Layer 11 of a small transformer language model trained on English Wikipedia (20 layers, counted from 0, width 96).
A neuron adds its activation times its output weights to the MLP's output. To switch it off is to set its activation to zero at one token and run the rest of the model.
A neuron's activation on a vector x is GELU(weights . x + bias), where the dot is the dot product.

Input weights of the MLP neurons that the questions are about. A number n stands for n times 0.0068.
n66 (bias -0.125): 4 -14 30 -31 42 23 -10 26 -38 -4 1 14 1 4 7 1 19 -16 13 57 -16 13 -4 6 -14 -23 17 29 15 29 -15 37 15 -24 49 -18 21 0 14 -30 25 1 -24 11 -34 -7 16 12 -44 -6 -19 2 15 5 -28 22 8 33 30 -26 27 2 -8 -13 -24 1 -30 -8 -26 12 8 -29 30 -15 -5 6 -14 16 -26 -11 -8 -12 -1 -18 -17 -29 27 -49 8 -49 -54 -14 2 31 1 12
n89 (bias -0.037): -3 -15 -1 26 -34 -4 3 -17 -5 -8 20 12 5 0 -18 22 10 -22 21 13 -34 1 35 14 -7 27 -5 3 26 -23 -39 -3 12 20 4 3 10 -6 6 -20 16 12 -20 4 23 39 5 4 6 -8 11 -10 -7 5 -11 7 -25 0 18 20 19 7 17 16 -11 -1 -35 8 20 0 -9 16 1 -1 -37 -6 -10 -27 16 -2 2 15 -2 23 21 3 27 5 9 -48 -31 2 9 -3 -13 -12
n91 (bias -0.054): 12 6 -5 -6 4 37 -10 -24 -19 15 -1 43 -1 -42 17 1 -20 27 16 26 1 14 15 18 -1 -1 8 22 51 15 -36 24 -15 3 -15 1 19 -30 20 17 33 -1 14 -21 -15 -3 12 -17 4 4 4 -18 -13 27 -14 25 -12 71 -33 -13 1 -13 -3 -25 12 6 -15 -4 -7 -42 -6 30 29 0 -27 5 11 22 -15 3 -13 -43 -26 8 -7 -7 -17 -25 3 -20 4 3 -9 40 -8 3
n149 (bias -0.083): 18 -8 4 3 -11 5 4 -18 -11 10 21 -32 7 -38 -31 37 29 -14 33 -22 -32 -32 -13 14 -17 -10 -1 -10 -17 7 14 17 -11 -20 27 3 22 22 -42 -63 4 24 -55 -12 -18 26 -14 10 -31 21 5 0 -39 14 -1 2 -1 30 17 -8 -3 25 -9 4 9 -12 15 -12 -7 24 -14 -22 10 -7 2 17 -18 -36 6 6 26 24 3 10 -51 -10 25 10 3 -34 -18 20 -5 12 -11 -4
n158 (bias -0.045): -8 9 -8 18 -18 -10 11 16 8 31 -18 -7 13 -9 18 8 -5 2 20 -8 -15 14 1 9 15 -10 -18 -9 -9 -1 1 14 -14 -19 5 -1 31 -14 -94 -9 -3 11 -13 -10 13 17 -20 8 19 40 -33 40 -23 12 -19 -16 16 4 -8 -5 11 14 -4 -29 -5 4 -43 20 -5 16 -32 14 8 3 -17 -3 23 0 -2 11 23 -4 -8 -34 8 -11 3 15 -2 -9 -7 9 2 5 15 14
n261 (bias -0.126): -25 -17 25 -17 2 39 -20 -29 -25 2 22 -21 12 -3 -9 36 -17 56 40 -8 -66 35 0 36 2 -27 15 -13 24 29 -19 -5 12 -1 -17 11 35 -26 2 -25 4 -3 -3 28 -1 6 18 11 48 24 -2 11 -38 33 1 8 11 14 12 11 -9 6 12 -26 -13 -4 -6 7 -1 15 5 -15 -19 -12 1 -17 -9 -37 -3 28 7 -2 -11 0 -21 5 7 -1 -18 5 -22 7 19 32 4 -25
n263 (bias -0.075): 9 11 14 16 6 6 -25 -40 0 -10 -22 -14 -1 -18 -14 -24 6 22 11 -18 17 2 10 11 11 -14 -5 35 17 -17 -4 -8 -5 -26 -17 2 1 -6 4 -7 26 37 -10 -16 25 -14 16 -39 5 -5 -18 -3 -15 3 3 23 28 -8 -17 -13 -4 -1 -6 2 -14 -12 -27 3 -10 6 -20 -27 9 -12 19 -15 -32 12 -5 -5 -33 -3 11 41 -6 24 25 -11 12 38 21 -11 3 2 15 37
n307 (bias -0.015): -17 -1 10 -7 -14 32 4 -41 13 -28 -15 -26 8 8 24 4 -24 18 4 -24 16 2 4 26 -3 13 36 -3 19 3 12 1 -8 2 -13 -14 41 -8 8 -3 52 45 -6 5 22 12 43 -10 -17 -13 -36 -17 -4 13 -14 18 -3 -1 -30 -30 33 -7 -21 1 19 -2 -24 1 -29 12 -30 -4 15 8 -2 -2 -22 -9 -16 -11 7 4 -26 18 51 14 -3 -38 -15 -37 -7 -10 0 -32 17 11

Output weights of the MLP neurons that the questions are about. A number n stands for n times 0.0057.
n66: -29 -42 18 -20 40 11 -3 25 -43 -5 -12 15 -2 0 30 21 17 -7 10 55 4 -37 -49 -6 36 -22 -2 12 -7 7 -34 28 32 12 7 -18 -5 -2 20 2 15 26 -26 -12 1 -15 13 4 -14 -45 -14 -44 36 36 -1 -3 -24 34 -14 22 -13 -9 -37 6 -18 -6 -10 -11 4 19 22 -20 1 14 -14 40 -19 33 -6 -12 -11 4 54 -13 -9 -13 46 -13 15 -25 -31 -6 -6 -1 30 -7
n89: 9 -6 8 -17 -18 12 -11 6 -11 -2 -13 14 5 3 -1 6 13 14 -12 3 18 -7 -3 15 19 9 3 5 9 10 2 -37 15 27 -17 -5 75 -15 27 4 -28 6 -9 -4 18 -8 18 12 -8 21 -2 -29 6 -14 -1 16 -35 -5 -26 15 6 3 -18 -19 18 -13 -3 3 30 43 -12 -18 -12 3 -11 -28 -17 -2 -1 34 7 15 -24 -19 -27 -10 -18 -12 -17 -2 9 12 -3 2 8 -25
n91: -20 2 -25 -5 21 7 32 43 34 5 -1 -20 16 -22 9 -6 26 1 -9 12 5 -11 4 -18 15 -20 -2 17 -4 -3 -26 3 -25 5 18 -27 0 -13 8 7 -11 14 -2 -2 -7 -11 11 -1 -20 -15 21 11 39 -27 54 -9 13 -19 -15 2 16 19 5 9 9 -11 19 34 20 -31 13 -1 -6 16 -19 14 15 -63 19 6 -14 -21 5 -30 -2 -7 36 6 -36 -5 14 -17 -6 -26 -16 10
n149: -8 -7 -13 28 -9 -28 -18 -8 11 16 25 35 11 -4 -15 -12 16 -46 15 -11 -23 -29 -29 -11 14 -5 1 14 -9 14 24 10 36 -29 -10 8 -25 3 28 -6 16 -3 5 -9 -8 11 11 32 -10 -9 -5 17 -5 25 12 -39 29 -9 -42 -22 9 -16 7 32 12 -16 36 34 9 14 7 -31 -4 21 -14 8 -2 -38 -1 19 -3 19 3 12 2 -23 24 1 -27 3 -26 -46 21 -13 18 -20
n158: -26 10 -12 10 18 -8 -3 -4 -14 -20 -3 -26 -6 -11 -29 -16 -13 0 -28 13 -4 -18 30 9 26 -2 -2 4 2 -24 18 -7 12 -2 -7 20 -17 13 53 -4 -4 18 -4 23 34 -19 -12 2 -22 23 -16 -8 -2 1 -11 -15 2 9 -9 16 17 17 8 19 4 14 2 30 -3 -6 -20 9 26 -33 -20 -20 -2 13 14 -13 5 -17 21 -41 4 5 -43 3 38 3 -2 -11 -23 7 36 14
n261: 5 -12 14 -23 24 33 19 -6 17 -10 11 25 19 -24 20 45 12 6 -2 4 23 9 -18 2 -34 -35 9 -10 9 -29 31 -1 8 1 4 -12 -11 -14 -48 -12 2 38 11 -11 8 -25 0 -53 -20 38 30 19 -20 25 -23 -12 24 3 -16 -2 8 -22 -3 -30 -6 23 -18 -11 11 -10 30 11 10 -11 5 -37 -17 3 8 20 8 -10 -26 12 -10 3 11 -4 -47 0 10 27 0 5 0 -3
n263: -44 36 -5 3 -1 -11 -11 -6 -7 -39 -16 17 15 -7 -16 -13 31 -12 5 -36 15 15 14 1 1 29 -9 -1 10 -19 -17 26 25 34 6 4 1 32 18 8 13 -7 -23 -17 -9 -4 17 6 8 -9 -19 13 8 18 -10 -10 14 -13 15 7 -5 -6 -6 -7 -9 4 -9 46 25 -1 -11 6 28 13 -21 -49 2 9 -1 0 15 16 10 -16 11 -2 -24 -7 -1 -2 -8 0 -36 -10 1 -14
n307: 12 13 -36 28 12 -13 35 19 17 2 -20 3 -18 -32 -17 17 33 12 16 14 93 -4 13 -2 -20 -20 -32 -26 2 -3 -5 -1 18 -22 -23 30 -19 -3 6 10 -7 -25 -16 24 -11 -20 0 -2 -2 -34 33 1 19 -29 -18 30 -15 4 -13 5 -9 -17 -3 -13 37 19 -9 1 -15 -6 10 5 -28 30 5 -1 -9 -13 18 11 -3 1 24 -22 -12 30 -29 10 -26 10 33 7 -2 -4 18 18

Each question names a token from some text and the token that comes next. It shows the vector x that enters the MLP there. A number n stands for n times 0.069.

Then comes g, the gradient of the next token's log-probability with respect to the MLP's output, scaled to length 1. A neuron's effect is roughly proportional to its activation times (output weights . g). A number n stands for n times 0.0044.

" t", then "ournament"
x: 2 -18 5 -2 5 15 7 -6 9 13 -1 -14 28 -7 30 14 -5 4 -21 41 12 -16 24 -18 3 -7 3 24 8 -1 -13 0 -3 7 2 4 -9 -10 26 -3 -19 -11 -4 -13 -12 -32 -9 8 -20 8 9 -32 -21 -1 9 -5 -11 13 -38 7 -16 7 -13 3 -5 30 2 -5 29 8 15 1 -3 7 19 -20 4 -16 11 -9 6 -35 -23 -30 0 2 6 22 -7 6 28 -23 -33 2 -5 13
g: 31 -12 -4 -29 -32 -5 19 -17 12 -59 5 -13 10 21 9 33 46 38 -13 28 16 19 18 18 -21 16 -23 -1 -12 53 -10 8 -23 -30 -20 0 11 -33 4 -37 -18 -38 17 7 -13 -12 18 -12 -10 -24 31 14 28 -9 23 0 -11 -28 -30 -6 8 16 4 42 12 15 28 70 -33 -14 -26 6 -10 -19 11 -18 36 -7 -11 15 -38 9 36 -26 10 9 -2 11 14 3 -15 -30 -14 10 -11 -40
Which neuron, switched off, lowers the next token's probability most? n91

" found", then "ed"
x: -20 -21 -9 7 18 14 23 -20 14 17 9 -1 32 -5 5 18 5 -17 -4 -1 2 -18 -23 -1 -16 -10 -8 -15 -40 -8 2 -12 3 8 28 14 -32 -15 11 3 -20 7 -7 -32 14 9 -8 11 12 -7 37 7 -1 -39 8 -24 -14 10 7 11 -27 -13 -15 -2 -5 32 -4 17 25 9 -31 -17 4 2 1 -21 3 -1 6 6 27 1 7 -11 21 -21 15 7 9 -11 4 -1 -16 -12 12 10
g: 12 12 2 3 -12 39 28 -10 -13 50 -35 -39 4 -9 -1 -4 -16 8 -13 25 2 -19 -33 27 -15 1 32 29 -37 -35 11 7 10 -20 -36 19 3 22 31 24 10 -62 24 0 6 -1 -12 16 -36 11 4 -19 -1 6 -3 -31 -53 0 22 25 -46 -8 1 15 -1 9 -6 -14 0 -11 -16 -18 -15 32 -4 43 2 -14 4 21 -9 40 30 -7 4 -39 -9 65 19 -17 7 -8 -45 1 14 21
Which neuron, switched off, lowers the next token's probability most? n158

"8", then "5"
x: -4 -26 2 23 -6 -6 7 -7 13 2 -2 -6 29 8 4 -8 -10 1 -14 4 35 -8 10 -9 4 -7 -8 28 -29 0 -14 -8 7 -6 -6 25 9 10 -3 7 -35 -7 -7 -8 19 3 -10 6 -7 6 -10 -13 3 -25 -16 -21 13 2 -9 -3 -6 -8 -27 8 31 32 1 12 22 15 -10 -6 -8 -2 -2 -57 -5 -12 -6 -6 -2 10 27 -30 23 -5 -8 14 18 21 0 -31 -23 -2 9 12
g: -3 40 -8 20 22 -28 5 67 -44 2 -20 -20 8 -46 -9 -37 17 6 -6 6 10 1 2 4 12 -44 -19 19 -41 42 31 9 -25 20 9 21 24 24 19 32 -17 3 5 -21 23 27 -12 13 -32 17 10 -1 -4 -26 -13 -10 -8 -3 12 11 -22 0 58 16 -51 -13 5 -56 0 11 -49 -1 17 -31 -21 -6 11 24 -8 -22 24 25 -3 5 13 -19 8 2 25 -39 -5 0 -5 25 -6 -10
Which neuron, switched off, lowers the next token's probability most? n158

" direct", then "or"
x: -3 -27 3 5 5 14 29 -11 12 -1 2 -26 33 -32 0 11 -4 -11 -1 -15 0 -28 -14 -1 14 -5 7 17 -26 -3 -17 -4 18 -5 -3 10 -23 19 6 -13 -40 -14 1 -22 -5 -13 -5 3 -11 -4 31 6 10 -8 10 -26 -13 20 -2 14 -21 -19 4 4 18 20 22 4 32 3 -7 -41 23 12 32 -22 -2 -13 -28 6 20 18 1 -3 8 -21 10 3 4 8 1 4 -21 -10 20 14
g: 1 24 -5 -16 9 -11 -16 30 28 -5 13 -2 -1 -34 0 4 2 -15 -16 21 -17 17 6 -22 5 43 -9 -2 -5 2 -1 1 -35 -3 0 -23 7 39 12 -1 -21 -20 8 7 7 -3 -39 27 6 39 -26 -10 -21 -11 30 -34 4 -2 -29 -25 35 38 25 12 -11 -13 43 2 6 -16 80 -20 7 -32 -12 -10 73 35 -4 -8 -6 -40 -41 9 22 -32 -27 -37 5 15 -21 -27 2 15 27 -8
Which neuron, switched off, lowers the next token's probability most? n149

"A", then "t"
x: -4 -7 4 34 2 6 26 -4 17 -5 7 -4 25 17 -5 -13 -10 -1 -32 -1 10 -9 -10 16 -1 2 -1 19 -25 -9 -27 -3 -11 12 5 17 3 -10 47 8 -4 -11 -24 -14 -5 8 -2 -13 -1 -3 -19 -11 -5 -11 -21 -15 0 -1 11 -2 7 -15 27 17 0 30 -2 5 28 -2 21 -16 -22 -16 -34 -29 -8 -11 4 -6 2 16 17 -14 0 3 -4 2 19 15 10 -27 -16 -20 32 5
g: -24 -24 22 13 -5 -24 23 26 27 10 30 23 -2 8 -33 -9 -32 4 -28 -5 -9 17 11 -33 72 -19 -11 -23 45 -31 12 -16 -31 -29 -21 20 -24 -3 -17 -21 -24 -22 -38 6 9 23 -2 50 -40 -19 -16 30 12 -16 37 -8 -10 -21 -26 5 -3 13 19 8 -13 15 16 17 -16 21 4 38 -28 -9 11 9 -14 29 18 -20 13 8 5 35 -53 41 -23 14 30 -5 0 32 3 -18 -6 -10
Which neuron, switched off, raises the next token's probability most? n89

"-c", then "on"
x: 6 -8 13 35 7 4 13 -5 13 9 -16 -15 25 13 10 -6 -20 29 -13 27 -19 25 -24 18 3 -11 0 16 -26 14 -33 17 17 -17 -7 4 11 13 18 9 -9 -56 -10 -14 -3 -4 -7 -5 15 23 9 -36 -23 -8 6 -22 -7 -2 -2 -3 12 -19 3 5 8 17 2 -3 10 -3 13 -4 -31 8 15 -13 -10 -5 -7 -18 10 -17 -4 -31 12 -16 8 0 -13 8 26 -15 -11 -1 14 1
g: -35 -32 18 -41 19 19 3 21 31 -3 -18 11 -2 -6 21 1 -46 21 -4 44 2 1 -14 -2 -5 -9 23 -49 -17 47 8 27 7 3 18 8 8 -26 -14 -30 -10 21 28 15 22 -10 -28 15 -33 13 51 5 20 7 -37 35 21 -5 49 31 13 -11 1 7 31 -12 25 -1 -18 -6 -26 -22 -16 -36 -2 22 -9 17 -2 15 -43 14 -21 -27 14 6 -13 -17 -31 -69 15 7 3 -30 7 0
Which neuron, switched off, lowers the next token's probability most? n261

" and", then " writ"
x: 11 -14 -1 17 1 -7 7 0 16 11 13 -11 30 0 0 3 -14 13 -11 5 1 4 5 6 -1 -8 -8 -5 -9 8 -10 -13 19 4 -2 -5 -33 -5 29 -7 -12 1 -5 -7 1 3 -15 -14 -9 15 -12 1 -2 -23 4 -14 -21 3 4 9 -14 1 18 4 5 31 7 18 19 3 -5 -14 -16 -16 11 -89 -2 -14 -1 -2 17 3 -17 0 8 -2 18 20 20 1 -1 12 -5 -8 2 -16
g: -48 0 18 8 46 -5 -2 33 6 40 -5 5 -7 -40 19 10 -20 -26 9 10 1 2 29 12 -7 40 25 4 0 9 4 -23 14 4 9 15 19 27 12 -33 -41 -12 19 -14 33 1 -11 -8 -2 31 -3 13 15 11 -29 33 -27 -10 -29 -4 -6 -11 53 -29 -27 -16 45 -18 -46 -5 -4 -28 -5 -13 12 19 -26 -27 -6 35 22 36 5 10 -23 -48 -2 -22 -17 10 -49 -23 -40 11 31 21
Which neuron, switched off, lowers the next token's probability most? n89

"1", then " September"
x: 9 7 7 13 16 -1 2 -19 21 8 3 -16 23 -7 7 -7 -10 -3 -22 -15 57 -26 8 7 -1 -19 -2 27 -16 5 -4 -3 5 -11 -1 4 1 12 6 1 -27 -14 -6 -7 6 -13 0 -7 -10 -4 0 -1 5 -32 -16 -20 -11 13 -8 -2 1 -17 -28 17 25 31 -12 10 23 11 25 -13 -16 -3 0 -47 -5 -11 6 -27 0 8 25 11 13 13 -2 5 20 -5 4 -35 -17 8 18 -1
g: -13 -40 0 -4 -8 22 13 14 17 -15 2 59 22 0 -10 -2 -1 -22 -16 44 -21 6 30 39 -24 -13 -11 -26 20 29 7 32 -53 -13 16 17 11 28 -5 -15 22 6 -53 -19 -17 -9 19 -37 24 -14 -41 34 -2 0 2 20 32 -11 23 -19 32 -20 17 21 2 -16 -15 -8 -12 -2 -50 0 -35 -17 -4 4 -15 32 9 33 6 -11 -30 -3 -25 -30 -34 -32 24 2 5 26 16 32 39 -17
Which neuron, switched off, lowers the next token's probability most? n263

"d", then "ied"
x: -1 -31 2 0 16 16 -4 13 22 19 31 -18 14 -6 10 -13 -27 -9 -21 15 43 -2 -18 15 8 -15 -8 16 -11 20 -5 17 5 19 6 16 5 15 33 -11 -21 -21 -7 -5 -8 19 -16 -1 4 -20 -9 -3 3 -45 -24 -20 -5 0 -10 0 -5 -15 8 -16 -2 22 -7 31 3 16 18 -15 -5 -18 12 -3 -3 -16 6 -22 3 -7 5 -37 12 -9 32 17 8 -2 -8 -24 -17 0 11 -4
g: 10 -39 2 -8 17 -30 4 -40 27 4 -2 -14 19 9 10 6 -21 -21 -36 21 3 -20 9 -18 2 -62 36 32 37 -3 29 6 -14 -17 -3 39 -20 -2 14 -13 -6 29 22 31 7 -2 -16 28 -38 7 -2 12 31 6 58 3 38 22 -25 55 -29 -32 0 -11 -39 -16 -18 1 -6 -11 15 1 -5 42 -14 18 -3 1 14 -3 22 27 -4 10 -36 10 30 -26 -18 -31 11 -19 -23 -5 -38 -27
Which neuron, switched off, lowers the next token's probability most? n66